Layer 4 of a small transformer language model trained on English Wikipedia (15 layers, counted from 0, width 96).
A neuron adds its activation times its output weights to the MLP's output. To switch it off is to set its activation to zero at one token and run the rest of the model.

Output weights of the MLP neurons that the questions are about. A number n stands for (n - 128) times 0.002.
n5: 73, 141, 96, 154, 109, 130, 136, 117, 110, 117, 196, 161, 68, 113, 165, 111, 105, 78, 114, 155, 116, 141, 129, 90, 170, 174, 111, 107, 106, 133, 90, 73, 177, 103, 122, 94, 132, 69, 110, 101, 124, 141, 58, 90, 156, 205, 97, 145, 131, 107, 126, 134, 116, 95, 184, 144, 139, 132, 121, 116, 118, 99, 162, 117, 114, 111, 185, 196, 110, 157, 97, 135, 143, 134, 112, 100, 105, 171, 100, 104, 133, 123, 106, 120, 114, 110, 174, 95, 171, 127, 148, 151, 80, 140, 110, 97
n19: 122, 164, 76, 154, 176, 165, 140, 191, 62, 172, 106, 191, 79, 118, 66, 90, 102, 83, 102, 166, 128, 119, 130, 187, 119, 79, 138, 81, 65, 57, 166, 132, 136, 102, 126, 82, 159, 111, 89, 117, 135, 79, 182, 117, 217, 90, 126, 112, 124, 119, 93, 143, 128, 116, 93, 150, 138, 82, 94, 199, 203, 131, 123, 134, 129, 149, 143, 86, 118, 114, 99, 117, 92, 99, 99, 154, 179, 144, 170, 122, 101, 138, 65, 113, 141, 124, 138, 132, 88, 117, 131, 103, 93, 102, 168, 151
n25: 171, 113, 140, 99, 82, 92, 148, 67, 108, 187, 149, 130, 160, 171, 96, 66, 78, 161, 114, 192, 121, 105, 138, 119, 128, 88, 123, 159, 170, 158, 106, 76, 121, 166, 184, 130, 93, 64, 65, 97, 170, 195, 118, 99, 163, 151, 96, 134, 74, 114, 156, 123, 163, 89, 138, 168, 134, 181, 130, 138, 121, 149, 182, 147, 84, 130, 169, 152, 123, 91, 91, 111, 127, 128, 155, 126, 173, 68, 147, 121, 128, 121, 151, 126, 99, 104, 159, 156, 141, 102, 68, 61, 148, 72, 76, 112
n73: 139, 28, 180, 141, 78, 145, 108, 99, 154, 162, 65, 153, 156, 110, 135, 78, 132, 87, 97, 125, 109, 138, 200, 76, 144, 118, 102, 114, 110, 173, 128, 141, 101, 109, 130, 94, 131, 137, 149, 130, 148, 112, 121, 144, 138, 156, 120, 125, 194, 100, 164, 140, 94, 121, 174, 140, 144, 76, 110, 123, 155, 105, 88, 34, 170, 86, 170, 65, 130, 206, 126, 161, 149, 98, 147, 79, 144, 139, 132, 69, 160, 122, 122, 91, 123, 130, 102, 144, 74, 101, 205, 130, 109, 101, 165, 137
n79: 120, 112, 139, 155, 148, 213, 102, 127, 94, 127, 115, 203, 136, 179, 142, 77, 115, 120, 138, 117, 152, 147, 89, 103, 39, 89, 75, 131, 160, 120, 120, 153, 89, 159, 157, 121, 166, 106, 107, 132, 90, 104, 98, 110, 88, 103, 144, 109, 169, 102, 141, 151, 96, 123, 153, 144, 146, 119, 96, 130, 167, 114, 100, 90, 113, 179, 114, 76, 149, 168, 103, 89, 75, 136, 119, 132, 66, 193, 63, 86, 153, 53, 94, 114, 148, 246, 133, 184, 115, 49, 138, 85, 132, 123, 150, 84
n117: 188, 117, 93, 143, 126, 129, 129, 121, 93, 123, 147, 175, 139, 52, 114, 158, 119, 147, 99, 132, 104, 94, 206, 103, 141, 185, 107, 86, 158, 154, 123, 108, 172, 167, 131, 138, 103, 72, 77, 144, 104, 217, 122, 106, 86, 98, 100, 78, 146, 105, 120, 156, 172, 141, 190, 132, 152, 168, 118, 94, 143, 189, 80, 168, 149, 86, 186, 113, 86, 113, 86, 74, 116, 108, 114, 110, 102, 145, 157, 115, 71, 132, 72, 68, 173, 167, 129, 150, 88, 120, 189, 106, 162, 143, 180, 66
n154: 93, 85, 156, 117, 151, 120, 88, 203, 83, 123, 183, 171, 123, 56, 70, 69, 47, 111, 168, 140, 25, 166, 185, 137, 148, 19, 79, 182, 136, 164, 122, 193, 108, 163, 103, 174, 103, 94, 149, 122, 168, 73, 127, 135, 152, 140, 96, 148, 119, 112, 93, 150, 85, 101, 139, 101, 45, 8, 118, 105, 206, 161, 135, 194, 36, 164, 65, 139, 124, 121, 144, 112, 192, 123, 105, 127, 217, 100, 200, 199, 146, 182, 156, 134, 152, 132, 121, 48, 182, 174, 151, 177, 119, 77, 121, 78
n169: 147, 92, 137, 58, 165, 127, 102, 132, 105, 172, 165, 108, 106, 153, 118, 115, 157, 102, 102, 115, 135, 126, 52, 111, 157, 142, 78, 121, 137, 104, 78, 225, 107, 111, 139, 126, 91, 176, 162, 125, 143, 70, 107, 157, 154, 114, 166, 167, 93, 173, 190, 118, 66, 51, 76, 116, 172, 142, 154, 92, 111, 124, 210, 112, 164, 75, 74, 198, 177, 156, 161, 153, 161, 171, 111, 146, 129, 114, 99, 130, 152, 142, 121, 208, 108, 142, 81, 174, 101, 79, 174, 166, 63, 127, 143, 154
n197: 109, 160, 164, 136, 124, 130, 83, 162, 144, 116, 148, 160, 134, 162, 164, 182, 125, 159, 75, 114, 105, 104, 142, 161, 111, 96, 95, 137, 140, 121, 92, 85, 75, 117, 165, 120, 156, 150, 139, 104, 124, 97, 175, 242, 111, 136, 80, 195, 139, 102, 154, 130, 127, 124, 89, 104, 168, 99, 173, 86, 80, 126, 68, 223, 116, 211, 126, 185, 109, 148, 183, 84, 118, 128, 84, 202, 133, 130, 144, 152, 131, 104, 99, 76, 155, 139, 146, 144, 210, 151, 164, 120, 120, 108, 157, 141
n224: 126, 98, 179, 168, 120, 69, 75, 186, 110, 95, 63, 132, 108, 159, 154, 169, 104, 54, 122, 106, 131, 88, 187, 103, 53, 91, 94, 97, 73, 123, 119, 65, 115, 177, 110, 182, 112, 177, 140, 158, 95, 73, 175, 178, 116, 141, 74, 171, 86, 166, 76, 124, 101, 150, 70, 125, 126, 88, 155, 98, 143, 117, 135, 93, 108, 159, 139, 180, 161, 142, 183, 174, 99, 109, 118, 117, 144, 154, 113, 132, 152, 107, 80, 126, 128, 139, 66, 178, 83, 82, 129, 150, 46, 99, 122, 105
n247: 110, 82, 112, 104, 130, 180, 159, 112, 147, 145, 150, 118, 94, 123, 157, 148, 99, 128, 68, 161, 129, 125, 169, 128, 118, 161, 116, 121, 160, 107, 97, 110, 133, 84, 147, 77, 88, 104, 240, 105, 116, 108, 78, 113, 144, 96, 129, 158, 108, 157, 160, 101, 152, 149, 182, 137, 99, 182, 192, 186, 56, 104, 183, 136, 106, 73, 94, 122, 68, 87, 123, 211, 161, 137, 41, 110, 151, 168, 108, 86, 181, 72, 156, 200, 168, 146, 93, 151, 94, 55, 189, 109, 148, 95, 144, 136
n253: 181, 158, 124, 79, 122, 117, 119, 174, 117, 130, 95, 56, 139, 102, 116, 200, 130, 141, 234, 99, 140, 130, 85, 128, 143, 146, 188, 159, 167, 165, 108, 115, 41, 147, 133, 89, 200, 106, 188, 123, 101, 132, 63, 129, 105, 154, 141, 143, 110, 119, 167, 98, 149, 115, 178, 110, 86, 96, 102, 117, 151, 154, 155, 74, 185, 126, 118, 77, 120, 146, 150, 141, 117, 112, 140, 162, 137, 152, 126, 83, 134, 131, 133, 130, 153, 157, 70, 124, 105, 112, 112, 166, 161, 171, 92, 138
n265: 149, 128, 76, 137, 124, 97, 189, 129, 114, 122, 112, 126, 114, 87, 85, 100, 113, 132, 134, 172, 138, 104, 154, 133, 145, 145, 191, 157, 120, 148, 146, 86, 96, 83, 119, 115, 93, 72, 115, 143, 124, 141, 168, 123, 119, 140, 102, 129, 176, 109, 158, 116, 104, 85, 107, 101, 127, 132, 117, 95, 124, 130, 165, 116, 159, 213, 94, 101, 144, 77, 104, 152, 115, 128, 107, 173, 152, 82, 102, 161, 211, 159, 180, 132, 113, 73, 165, 122, 106, 118, 88, 178, 80, 128, 71, 121
n268: 150, 103, 163, 129, 120, 153, 101, 125, 135, 138, 161, 152, 137, 189, 169, 132, 63, 161, 148, 109, 137, 76, 89, 48, 121, 183, 153, 130, 198, 141, 89, 148, 121, 112, 80, 138, 129, 142, 151, 123, 177, 146, 175, 138, 98, 192, 148, 137, 173, 159, 151, 124, 116, 124, 75, 125, 100, 151, 166, 114, 79, 116, 127, 122, 120, 196, 49, 152, 54, 96, 136, 140, 99, 123, 111, 174, 154, 175, 136, 118, 157, 114, 136, 116, 127, 145, 119, 172, 83, 146, 62, 186, 94, 118, 108, 133
n290: 107, 139, 110, 160, 114, 96, 137, 139, 146, 86, 71, 87, 126, 184, 177, 198, 139, 164, 103, 106, 82, 114, 175, 150, 122, 98, 197, 55, 59, 136, 170, 120, 154, 104, 146, 96, 122, 153, 131, 128, 100, 177, 200, 204, 79, 199, 129, 117, 99, 139, 68, 102, 148, 175, 141, 83, 50, 104, 115, 155, 175, 131, 166, 100, 169, 107, 137, 158, 165, 140, 119, 105, 139, 118, 131, 101, 112, 111, 119, 125, 155, 135, 104, 63, 124, 100, 122, 122, 151, 89, 115, 108, 142, 85, 125, 97
n349: 176, 153, 143, 70, 68, 197, 126, 97, 73, 194, 151, 126, 98, 96, 127, 103, 15, 185, 111, 81, 103, 148, 159, 79, 151, 165, 111, 89, 146, 149, 101, 69, 173, 145, 168, 79, 150, 110, 164, 46, 126, 129, 90, 76, 157, 114, 150, 110, 89, 148, 204, 114, 153, 84, 120, 142, 87, 145, 94, 151, 160, 134, 161, 168, 100, 136, 142, 73, 195, 137, 110, 106, 93, 96, 116, 120, 157, 161, 146, 114, 187, 94, 110, 143, 138, 162, 161, 107, 122, 89, 141, 97, 220, 69, 149, 223

Each question names a token from some text and the token that comes next. It shows the activations a of the neurons there, in the order above. A number n stands for (n - 128) times 0.26.

Then comes g, the gradient of the next token's log-probability with respect to the MLP's output, scaled to length 1. A neuron's effect is roughly proportional to its activation times (output weights . g). A number n stands for (n - 128) times 0.0034.

" sub", then "m"
a: 128, 127, 129, 129, 128, 128, 128, 127, 128, 138, 128, 129, 128, 127, 128, 123
g: 119, 121, 143, 102, 102, 131, 124, 157, 183, 115, 64, 56, 99, 159, 154, 88, 111, 129, 173, 144, 101, 138, 89, 124, 125, 135, 180, 86, 109, 155, 72, 169, 140, 154, 134, 112, 174, 144, 148, 158, 116, 134, 148, 86, 147, 149, 98, 99, 123, 201, 107, 113, 108, 126, 73, 121, 158, 159, 128, 147, 146, 96, 149, 111, 120, 130, 104, 191, 92, 126, 152, 132, 99, 141, 120, 182, 104, 118, 72, 120, 130, 156, 131, 141, 179, 161, 106, 117, 137, 160, 86, 82, 104, 101, 95, 167
Switching off which neuron hurts the next token most? n224

"t", then "ens"
a: 127, 122, 127, 128, 128, 137, 134, 127, 128, 128, 131, 130, 127, 128, 129, 128
g: 155, 138, 127, 143, 173, 120, 84, 76, 110, 118, 140, 183, 157, 109, 152, 91, 104, 112, 107, 125, 136, 143, 160, 156, 163, 147, 127, 142, 110, 104, 159, 141, 125, 104, 125, 106, 123, 146, 153, 151, 144, 139, 141, 112, 121, 102, 116, 136, 165, 140, 117, 228, 133, 100, 123, 78, 162, 127, 37, 129, 121, 174, 99, 97, 173, 151, 102, 102, 128, 169, 109, 166, 108, 83, 161, 58, 132, 130, 112, 62, 120, 122, 119, 124, 142, 103, 169, 130, 84, 78, 103, 97, 109, 139, 83, 145
Switching off which neuron hurts the next token most? n117

"ch", then " to"
a: 128, 120, 128, 128, 126, 128, 128, 129, 127, 127, 128, 128, 124, 128, 130, 128
g: 100, 120, 68, 176, 127, 153, 155, 104, 148, 152, 84, 173, 115, 140, 154, 99, 152, 98, 81, 122, 118, 130, 116, 162, 78, 113, 135, 48, 69, 122, 161, 97, 162, 119, 94, 157, 166, 98, 90, 117, 87, 111, 123, 161, 108, 91, 133, 122, 101, 174, 97, 84, 78, 179, 134, 114, 84, 144, 132, 160, 137, 114, 148, 111, 165, 170, 106, 111, 113, 114, 135, 139, 163, 128, 137, 128, 141, 93, 99, 103, 130, 118, 105, 144, 108, 192, 137, 136, 125, 69, 123, 93, 122, 163, 74, 102
Which neuron, switched off, raises the next token's probability most? n19

"em", then "ey"
a: 126, 128, 127, 120, 127, 129, 128, 129, 128, 127, 129, 128, 128, 128, 130, 126
g: 166, 117, 162, 112, 146, 78, 111, 166, 158, 140, 181, 91, 136, 124, 114, 135, 158, 119, 113, 103, 130, 124, 135, 79, 157, 171, 144, 81, 118, 126, 133, 135, 128, 97, 128, 133, 127, 136, 94, 72, 138, 134, 110, 72, 101, 93, 137, 155, 139, 81, 143, 148, 159, 97, 172, 163, 159, 101, 92, 60, 97, 141, 169, 166, 146, 49, 173, 147, 140, 94, 99, 118, 113, 117, 119, 87, 88, 126, 111, 103, 108, 111, 116, 79, 85, 106, 71, 120, 89, 171, 106, 95, 131, 77, 114, 127
Which neuron, switched off, raises the next token's probability most? n73

" ag", then "gr"
a: 128, 129, 127, 128, 128, 129, 119, 127, 127, 140, 128, 128, 131, 128, 128, 145
g: 154, 122, 79, 105, 153, 115, 186, 126, 128, 134, 189, 167, 109, 139, 159, 140, 91, 102, 137, 124, 96, 138, 167, 96, 93, 111, 184, 101, 162, 105, 114, 145, 112, 143, 126, 93, 127, 102, 126, 124, 135, 120, 69, 100, 108, 99, 163, 168, 147, 108, 124, 83, 149, 57, 205, 121, 127, 118, 97, 107, 136, 124, 117, 93, 103, 85, 115, 74, 167, 131, 99, 108, 123, 120, 188, 113, 91, 109, 150, 141, 114, 103, 65, 162, 131, 169, 152, 160, 133, 128, 141, 164, 166, 159, 172, 157
Which neuron, switched off, raises the next token's probability most? n224

"one", then " who"
a: 133, 128, 128, 128, 128, 127, 128, 128, 128, 128, 128, 131, 128, 128, 132, 128
g: 174, 131, 142, 84, 71, 144, 113, 109, 91, 103, 119, 132, 165, 119, 143, 122, 97, 134, 99, 171, 168, 54, 138, 166, 180, 114, 160, 144, 132, 165, 79, 107, 147, 146, 108, 131, 114, 120, 69, 146, 99, 116, 184, 106, 101, 157, 150, 146, 192, 140, 142, 90, 97, 92, 167, 134, 168, 105, 115, 144, 128, 117, 153, 82, 107, 121, 97, 140, 130, 128, 142, 104, 161, 170, 117, 79, 152, 115, 134, 96, 162, 121, 66, 95, 137, 97, 117, 136, 127, 203, 133, 106, 123, 136, 151, 73
Which two neurons, each switched off alone, lower its probability most, in order? n5, n290

" g", then "ate"
a: 134, 128, 116, 122, 128, 152, 129, 128, 128, 135, 128, 128, 128, 128, 129, 102
g: 99, 123, 114, 100, 181, 125, 122, 132, 124, 168, 103, 127, 169, 110, 142, 88, 117, 125, 83, 182, 127, 110, 100, 108, 118, 115, 143, 107, 86, 122, 170, 152, 129, 132, 162, 118, 173, 123, 183, 160, 110, 109, 126, 117, 164, 148, 99, 124, 100, 157, 115, 215, 128, 186, 157, 137, 128, 138, 163, 64, 105, 120, 141, 200, 112, 144, 125, 101, 105, 97, 141, 171, 132, 114, 115, 106, 69, 98, 126, 179, 105, 98, 132, 140, 127, 124, 135, 158, 129, 98, 152, 151, 84, 84, 47, 154
Which neuron, switched off, raises the next token's probability most? n117

"ision", then "s,"
a: 128, 128, 130, 128, 128, 128, 128, 130, 126, 130, 128, 128, 128, 129, 126, 132
g: 107, 97, 190, 158, 64, 112, 111, 88, 115, 149, 84, 175, 45, 88, 131, 107, 97, 164, 143, 135, 111, 122, 123, 117, 145, 117, 128, 178, 131, 80, 102, 129, 139, 106, 102, 137, 128, 126, 130, 129, 106, 149, 161, 118, 115, 104, 130, 149, 98, 136, 156, 172, 136, 164, 130, 177, 130, 96, 130, 156, 113, 121, 103, 183, 68, 118, 194, 118, 144, 109, 116, 168, 86, 124, 120, 105, 72, 140, 142, 191, 143, 171, 137, 131, 131, 151, 97, 122, 138, 166, 103, 132, 168, 165, 166, 184
Switching off which neuron hurts the next token most? n349

" b", then "el"
a: 140, 129, 119, 128, 128, 128, 128, 140, 129, 137, 129, 124, 129, 127, 124, 115
g: 121, 128, 124, 142, 143, 118, 127, 124, 123, 128, 97, 175, 165, 105, 160, 174, 138, 148, 172, 140, 88, 86, 124, 137, 140, 136, 134, 128, 133, 89, 138, 180, 49, 99, 101, 93, 106, 138, 161, 127, 107, 133, 152, 186, 110, 121, 89, 117, 143, 177, 109, 167, 91, 248, 147, 135, 164, 109, 192, 110, 124, 96, 139, 120, 128, 111, 115, 89, 121, 175, 140, 189, 116, 115, 149, 90, 168, 150, 116, 80, 101, 150, 124, 88, 113, 101, 94, 116, 154, 153, 146, 112, 135, 130, 117, 135
Switching off which neuron hurts the next token most? n349

" h", then "y"
a: 141, 128, 128, 128, 139, 129, 128, 129, 129, 141, 128, 133, 128, 128, 128, 106
g: 121, 162, 169, 162, 151, 111, 149, 187, 102, 82, 150, 133, 139, 58, 117, 116, 158, 141, 144, 102, 100, 154, 102, 119, 121, 99, 127, 75, 160, 104, 195, 192, 126, 53, 128, 110, 143, 86, 115, 97, 109, 63, 133, 102, 142, 160, 118, 143, 118, 45, 146, 98, 137, 109, 153, 141, 180, 91, 117, 96, 119, 126, 151, 60, 127, 155, 133, 139, 121, 107, 80, 115, 137, 123, 133, 109, 164, 98, 149, 159, 111, 128, 156, 129, 184, 104, 137, 133, 135, 119, 170, 129, 132, 151, 138, 116
Which neuron, switched off, raises the next token's probability most? n224

"°", then "C"
a: 129, 124, 128, 127, 128, 131, 128, 125, 128, 126, 128, 137, 128, 109, 128, 115
g: 171, 101, 49, 127, 108, 128, 165, 146, 89, 123, 134, 117, 117, 115, 135, 76, 140, 122, 106, 101, 87, 151, 145, 168, 173, 129, 150, 142, 94, 124, 98, 104, 129, 141, 88, 137, 99, 157, 98, 118, 132, 115, 144, 136, 90, 68, 157, 114, 90, 132, 112, 146, 136, 98, 181, 96, 89, 113, 110, 155, 77, 159, 127, 91, 114, 141, 138, 108, 108, 83, 186, 146, 131, 135, 141, 108, 145, 124, 95, 106, 147, 77, 165, 199, 152, 142, 118, 93, 129, 115, 192, 50, 156, 162, 159, 145
Switching off which neuron hurts the next token most? n268

"ed", then " by"
a: 128, 128, 128, 99, 129, 127, 128, 128, 128, 128, 128, 129, 128, 126, 128, 128
g: 133, 138, 151, 152, 159, 126, 116, 139, 171, 92, 186, 185, 137, 173, 125, 135, 108, 110, 181, 130, 88, 95, 55, 131, 191, 104, 196, 112, 110, 128, 134, 109, 141, 67, 139, 129, 133, 166, 160, 153, 104, 132, 150, 113, 109, 130, 119, 93, 72, 137, 133, 166, 149, 140, 142, 86, 169, 153, 97, 73, 108, 84, 159, 135, 122, 137, 135, 88, 83, 129, 113, 102, 158, 133, 97, 70, 170, 129, 103, 153, 151, 140, 154, 93, 122, 105, 126, 123, 158, 137, 182, 141, 120, 179, 101, 123
Switching off which neuron hurts the next token most? n73

"er", then "ed"
a: 129, 128, 128, 130, 114, 127, 128, 128, 128, 128, 127, 126, 128, 128, 126, 128
g: 137, 120, 159, 147, 183, 101, 117, 79, 161, 111, 70, 133, 67, 129, 156, 160, 139, 115, 141, 154, 40, 128, 135, 136, 159, 123, 166, 145, 116, 124, 95, 120, 119, 116, 78, 119, 122, 154, 107, 141, 115, 141, 129, 137, 100, 163, 187, 146, 118, 154, 119, 175, 128, 126, 91, 167, 114, 107, 128, 180, 130, 193, 125, 153, 148, 106, 92, 84, 105, 94, 107, 155, 107, 119, 122, 135, 130, 78, 113, 100, 174, 185, 128, 78, 130, 122, 109, 143, 69, 180, 128, 137, 116, 163, 170, 171
Switching off which neuron hurts the next token most? n79

" s", then "ay"
a: 127, 128, 130, 129, 128, 128, 128, 128, 129, 129, 129, 128, 127, 129, 136, 109
g: 109, 108, 110, 127, 203, 136, 160, 102, 126, 127, 113, 116, 108, 144, 180, 69, 155, 102, 98, 120, 80, 174, 126, 138, 98, 133, 136, 154, 122, 107, 181, 178, 134, 163, 141, 94, 110, 133, 158, 131, 123, 114, 115, 125, 137, 104, 99, 117, 77, 137, 133, 172, 87, 163, 125, 91, 116, 191, 162, 93, 117, 146, 102, 113, 83, 82, 176, 164, 83, 156, 170, 203, 127, 143, 140, 94, 108, 121, 113, 62, 127, 138, 117, 114, 133, 109, 141, 101, 69, 155, 96, 126, 130, 105, 110, 166
Switching off which neuron hurts the next token most? n349

"port", then " sh"
a: 128, 130, 129, 128, 129, 136, 128, 128, 128, 127, 129, 128, 128, 124, 127, 128
g: 94, 92, 97, 109, 121, 91, 165, 184, 113, 113, 170, 127, 155, 122, 69, 115, 94, 133, 134, 112, 88, 191, 116, 106, 158, 116, 120, 86, 81, 153, 146, 115, 95, 106, 95, 119, 116, 160, 132, 127, 135, 89, 107, 114, 149, 156, 128, 116, 140, 124, 139, 83, 136, 71, 107, 117, 77, 94, 146, 86, 128, 126, 113, 81, 93, 110, 165, 137, 120, 157, 108, 116, 88, 148, 130, 144, 105, 143, 154, 88, 122, 83, 128, 174, 119, 60, 87, 117, 109, 79, 67, 132, 97, 104, 81, 67
Which neuron, switched off, raises the next token's probability most? n117

" is", then " the"
a: 127, 129, 128, 111, 128, 127, 128, 115, 112, 127, 127, 127, 125, 126, 131, 128
g: 171, 134, 108, 112, 136, 146, 85, 141, 76, 182, 139, 190, 78, 166, 74, 143, 99, 114, 173, 114, 125, 129, 126, 105, 74, 167, 120, 80, 165, 123, 120, 131, 152, 155, 100, 115, 84, 89, 132, 84, 102, 178, 159, 129, 127, 156, 162, 124, 120, 116, 121, 82, 124, 99, 117, 128, 118, 130, 101, 127, 130, 96, 119, 101, 156, 127, 156, 121, 137, 164, 109, 184, 129, 123, 140, 92, 121, 140, 200, 127, 123, 111, 94, 99, 98, 91, 142, 183, 111, 116, 88, 183, 194, 138, 157, 171
Switching off which neuron hurts the next token most? n197

" o", then "ld"
a: 126, 127, 114, 126, 127, 128, 128, 128, 128, 175, 128, 127, 128, 127, 128, 119
g: 141, 105, 77, 117, 127, 136, 94, 115, 157, 130, 74, 99, 116, 169, 155, 146, 172, 123, 142, 119, 71, 136, 131, 146, 183, 149, 67, 92, 91, 146, 125, 42, 118, 120, 180, 91, 165, 187, 119, 124, 101, 111, 141, 109, 139, 153, 83, 95, 149, 147, 101, 161, 162, 75, 111, 173, 95, 130, 82, 105, 185, 136, 146, 156, 192, 119, 144, 149, 139, 115, 147, 103, 119, 142, 138, 177, 105, 125, 116, 160, 127, 89, 134, 100, 154, 116, 117, 156, 159, 138, 101, 130, 130, 95, 143, 166
Which neuron, switched off, raises the next token's probability most? n349

"ave", then " ch"
a: 135, 140, 129, 128, 130, 128, 128, 128, 129, 128, 129, 128, 128, 128, 129, 127
g: 148, 88, 21, 127, 99, 102, 137, 150, 132, 151, 189, 43, 138, 100, 151, 118, 74, 153, 243, 75, 147, 140, 70, 116, 117, 146, 119, 116, 135, 154, 104, 117, 134, 120, 126, 120, 123, 169, 132, 157, 157, 127, 146, 162, 156, 130, 106, 130, 100, 144, 163, 99, 130, 114, 148, 154, 113, 139, 115, 96, 125, 101, 106, 97, 123, 113, 115, 101, 139, 107, 112, 140, 96, 118, 155, 122, 165, 127, 115, 94, 103, 132, 108, 144, 143, 118, 130, 128, 117, 138, 81, 169, 138, 122, 72, 177
Which neuron, switched off, raises the next token's probability most? n19

"hen", then " he"
a: 127, 128, 128, 128, 125, 127, 128, 128, 129, 128, 128, 127, 130, 128, 128, 128
g: 92, 122, 153, 117, 91, 162, 141, 154, 118, 89, 74, 161, 115, 158, 96, 77, 152, 115, 126, 124, 90, 196, 133, 146, 96, 138, 112, 188, 65, 135, 110, 136, 171, 125, 108, 95, 111, 110, 130, 169, 146, 131, 87, 92, 152, 111, 131, 161, 180, 166, 103, 94, 129, 200, 105, 136, 134, 148, 98, 137, 109, 204, 118, 117, 129, 172, 158, 115, 137, 184, 110, 161, 147, 125, 197, 116, 115, 97, 108, 126, 126, 136, 134, 140, 125, 178, 111, 179, 130, 133, 132, 125, 105, 151, 175, 111
Which neuron, switched off, raises the next token's probability most? n79

" they", then " cons"
a: 145, 128, 130, 122, 119, 127, 128, 127, 128, 128, 128, 128, 128, 127, 124, 127
g: 70, 169, 79, 171, 153, 149, 110, 148, 141, 128, 61, 138, 85, 145, 137, 104, 86, 108, 142, 120, 111, 126, 71, 98, 122, 129, 158, 144, 168, 131, 111, 111, 146, 119, 119, 70, 143, 98, 88, 92, 127, 131, 135, 114, 89, 121, 113, 140, 97, 119, 108, 140, 102, 149, 129, 62, 67, 107, 108, 128, 162, 175, 116, 124, 128, 169, 217, 145, 93, 122, 95, 143, 144, 122, 92, 136, 154, 188, 101, 87, 136, 130, 146, 149, 147, 129, 76, 106, 154, 73, 129, 147, 104, 98, 122, 87
Switching off which neuron hurts the next token most? n5

"\"", then "."
a: 127, 126, 127, 127, 126, 126, 128, 144, 128, 128, 120, 126, 126, 128, 129, 128
g: 127, 69, 140, 69, 155, 109, 191, 138, 120, 112, 117, 147, 149, 108, 98, 96, 156, 135, 131, 161, 111, 176, 80, 111, 142, 154, 120, 91, 151, 148, 123, 181, 114, 94, 120, 161, 113, 146, 95, 147, 162, 154, 93, 118, 148, 126, 139, 166, 135, 185, 122, 154, 120, 141, 184, 103, 130, 101, 202, 85, 132, 81, 98, 147, 163, 102, 122, 180, 109, 167, 144, 124, 103, 129, 111, 146, 93, 124, 121, 71, 148, 151, 111, 184, 103, 128, 127, 211, 128, 182, 137, 114, 131, 143, 110, 107
Switching off which neuron hurts the next token most? n169

" the", then " more"
a: 128, 127, 122, 121, 128, 127, 132, 128, 128, 128, 128, 128, 130, 128, 130, 116
g: 120, 142, 209, 118, 142, 115, 86, 99, 134, 50, 128, 173, 131, 142, 86, 119, 158, 97, 125, 166, 126, 138, 166, 105, 76, 157, 164, 69, 133, 109, 98, 99, 115, 172, 122, 135, 122, 157, 86, 137, 106, 114, 104, 103, 154, 164, 150, 133, 155, 97, 46, 136, 119, 92, 149, 135, 131, 153, 168, 128, 95, 142, 137, 88, 141, 136, 147, 144, 152, 159, 106, 149, 135, 172, 154, 124, 53, 140, 118, 156, 169, 95, 100, 157, 141, 178, 163, 122, 122, 139, 99, 114, 94, 166, 104, 149
Switching off which neuron hurts the next token most? n349

"2", then "}"
a: 129, 136, 128, 129, 127, 130, 249, 128, 129, 126, 136, 117, 128, 128, 128, 129
g: 191, 76, 135, 137, 179, 121, 103, 129, 180, 142, 98, 173, 119, 94, 123, 64, 111, 162, 109, 102, 105, 105, 143, 104, 150, 139, 113, 104, 93, 126, 129, 122, 162, 101, 89, 114, 185, 156, 121, 95, 97, 120, 121, 143, 136, 85, 123, 111, 89, 157, 84, 133, 147, 224, 146, 152, 121, 139, 143, 152, 120, 147, 139, 106, 159, 173, 111, 160, 183, 128, 166, 103, 142, 94, 157, 137, 116, 133, 137, 137, 120, 109, 93, 71, 102, 141, 161, 54, 139, 104, 132, 151, 124, 99, 81, 105
Switching off which neuron hurts the next token most? n154

"es", then " for"
a: 128, 128, 128, 129, 128, 128, 130, 128, 126, 128, 122, 128, 129, 128, 130, 128
g: 164, 164, 80, 116, 151, 162, 109, 125, 149, 77, 195, 118, 120, 91, 122, 69, 131, 131, 127, 88, 106, 130, 92, 143, 150, 158, 137, 128, 130, 105, 117, 153, 163, 152, 125, 131, 87, 100, 164, 138, 103, 130, 138, 72, 128, 87, 138, 158, 105, 118, 147, 88, 157, 79, 144, 69, 166, 182, 130, 137, 113, 46, 98, 126, 135, 113, 117, 115, 171, 150, 92, 149, 102, 133, 117, 67, 171, 152, 153, 130, 77, 130, 118, 120, 121, 144, 69, 122, 151, 152, 135, 156, 164, 119, 69, 156
Which neuron, switched off, raises the next token's probability most? n247

"if", then "or"
a: 128, 118, 127, 128, 127, 128, 129, 128, 128, 128, 128, 128, 117, 128, 130, 126
g: 123, 123, 84, 123, 116, 112, 112, 173, 186, 149, 125, 72, 163, 111, 136, 153, 128, 127, 121, 190, 141, 127, 144, 48, 155, 169, 140, 51, 138, 112, 166, 117, 120, 146, 127, 106, 136, 116, 111, 138, 144, 144, 167, 172, 133, 118, 83, 131, 166, 183, 135, 96, 160, 138, 131, 170, 130, 122, 84, 114, 145, 179, 135, 90, 74, 128, 142, 117, 146, 124, 118, 140, 103, 112, 128, 131, 145, 104, 187, 84, 85, 129, 176, 127, 153, 144, 166, 134, 95, 65, 162, 105, 64, 141, 123, 147
Which neuron, switched off, raises the next token's probability most? n19

"it", then "u"
a: 128, 134, 132, 128, 126, 128, 128, 127, 128, 126, 129, 128, 127, 127, 128, 127
g: 135, 135, 150, 140, 159, 146, 74, 90, 61, 155, 124, 120, 89, 191, 139, 185, 116, 147, 146, 157, 172, 132, 135, 134, 131, 149, 141, 106, 155, 153, 138, 123, 104, 164, 118, 146, 140, 119, 95, 168, 159, 136, 140, 132, 121, 117, 122, 126, 91, 124, 124, 145, 120, 119, 108, 170, 116, 120, 135, 143, 143, 160, 137, 170, 123, 173, 197, 154, 126, 177, 122, 139, 113, 97, 150, 129, 46, 98, 145, 194, 135, 139, 85, 140, 211, 88, 93, 128, 112, 181, 89, 151, 90, 103, 161, 164
Switching off which neuron hurts the next token most? n19

" ab", then "out"
a: 128, 128, 129, 128, 128, 130, 128, 128, 123, 147, 128, 126, 110, 129, 128, 128
g: 171, 119, 143, 197, 94, 142, 135, 135, 106, 125, 169, 172, 81, 128, 97, 202, 141, 131, 134, 86, 163, 174, 167, 120, 103, 118, 102, 98, 172, 115, 161, 151, 143, 168, 134, 113, 122, 80, 168, 180, 116, 117, 121, 136, 133, 143, 129, 95, 178, 98, 114, 106, 168, 146, 165, 125, 95, 149, 110, 133, 135, 139, 135, 85, 118, 103, 137, 164, 137, 148, 161, 155, 143, 131, 155, 85, 131, 142, 104, 125, 139, 116, 191, 128, 120, 157, 124, 179, 209, 75, 187, 103, 134, 158, 129, 154
Switching off which neuron hurts the next token most? n265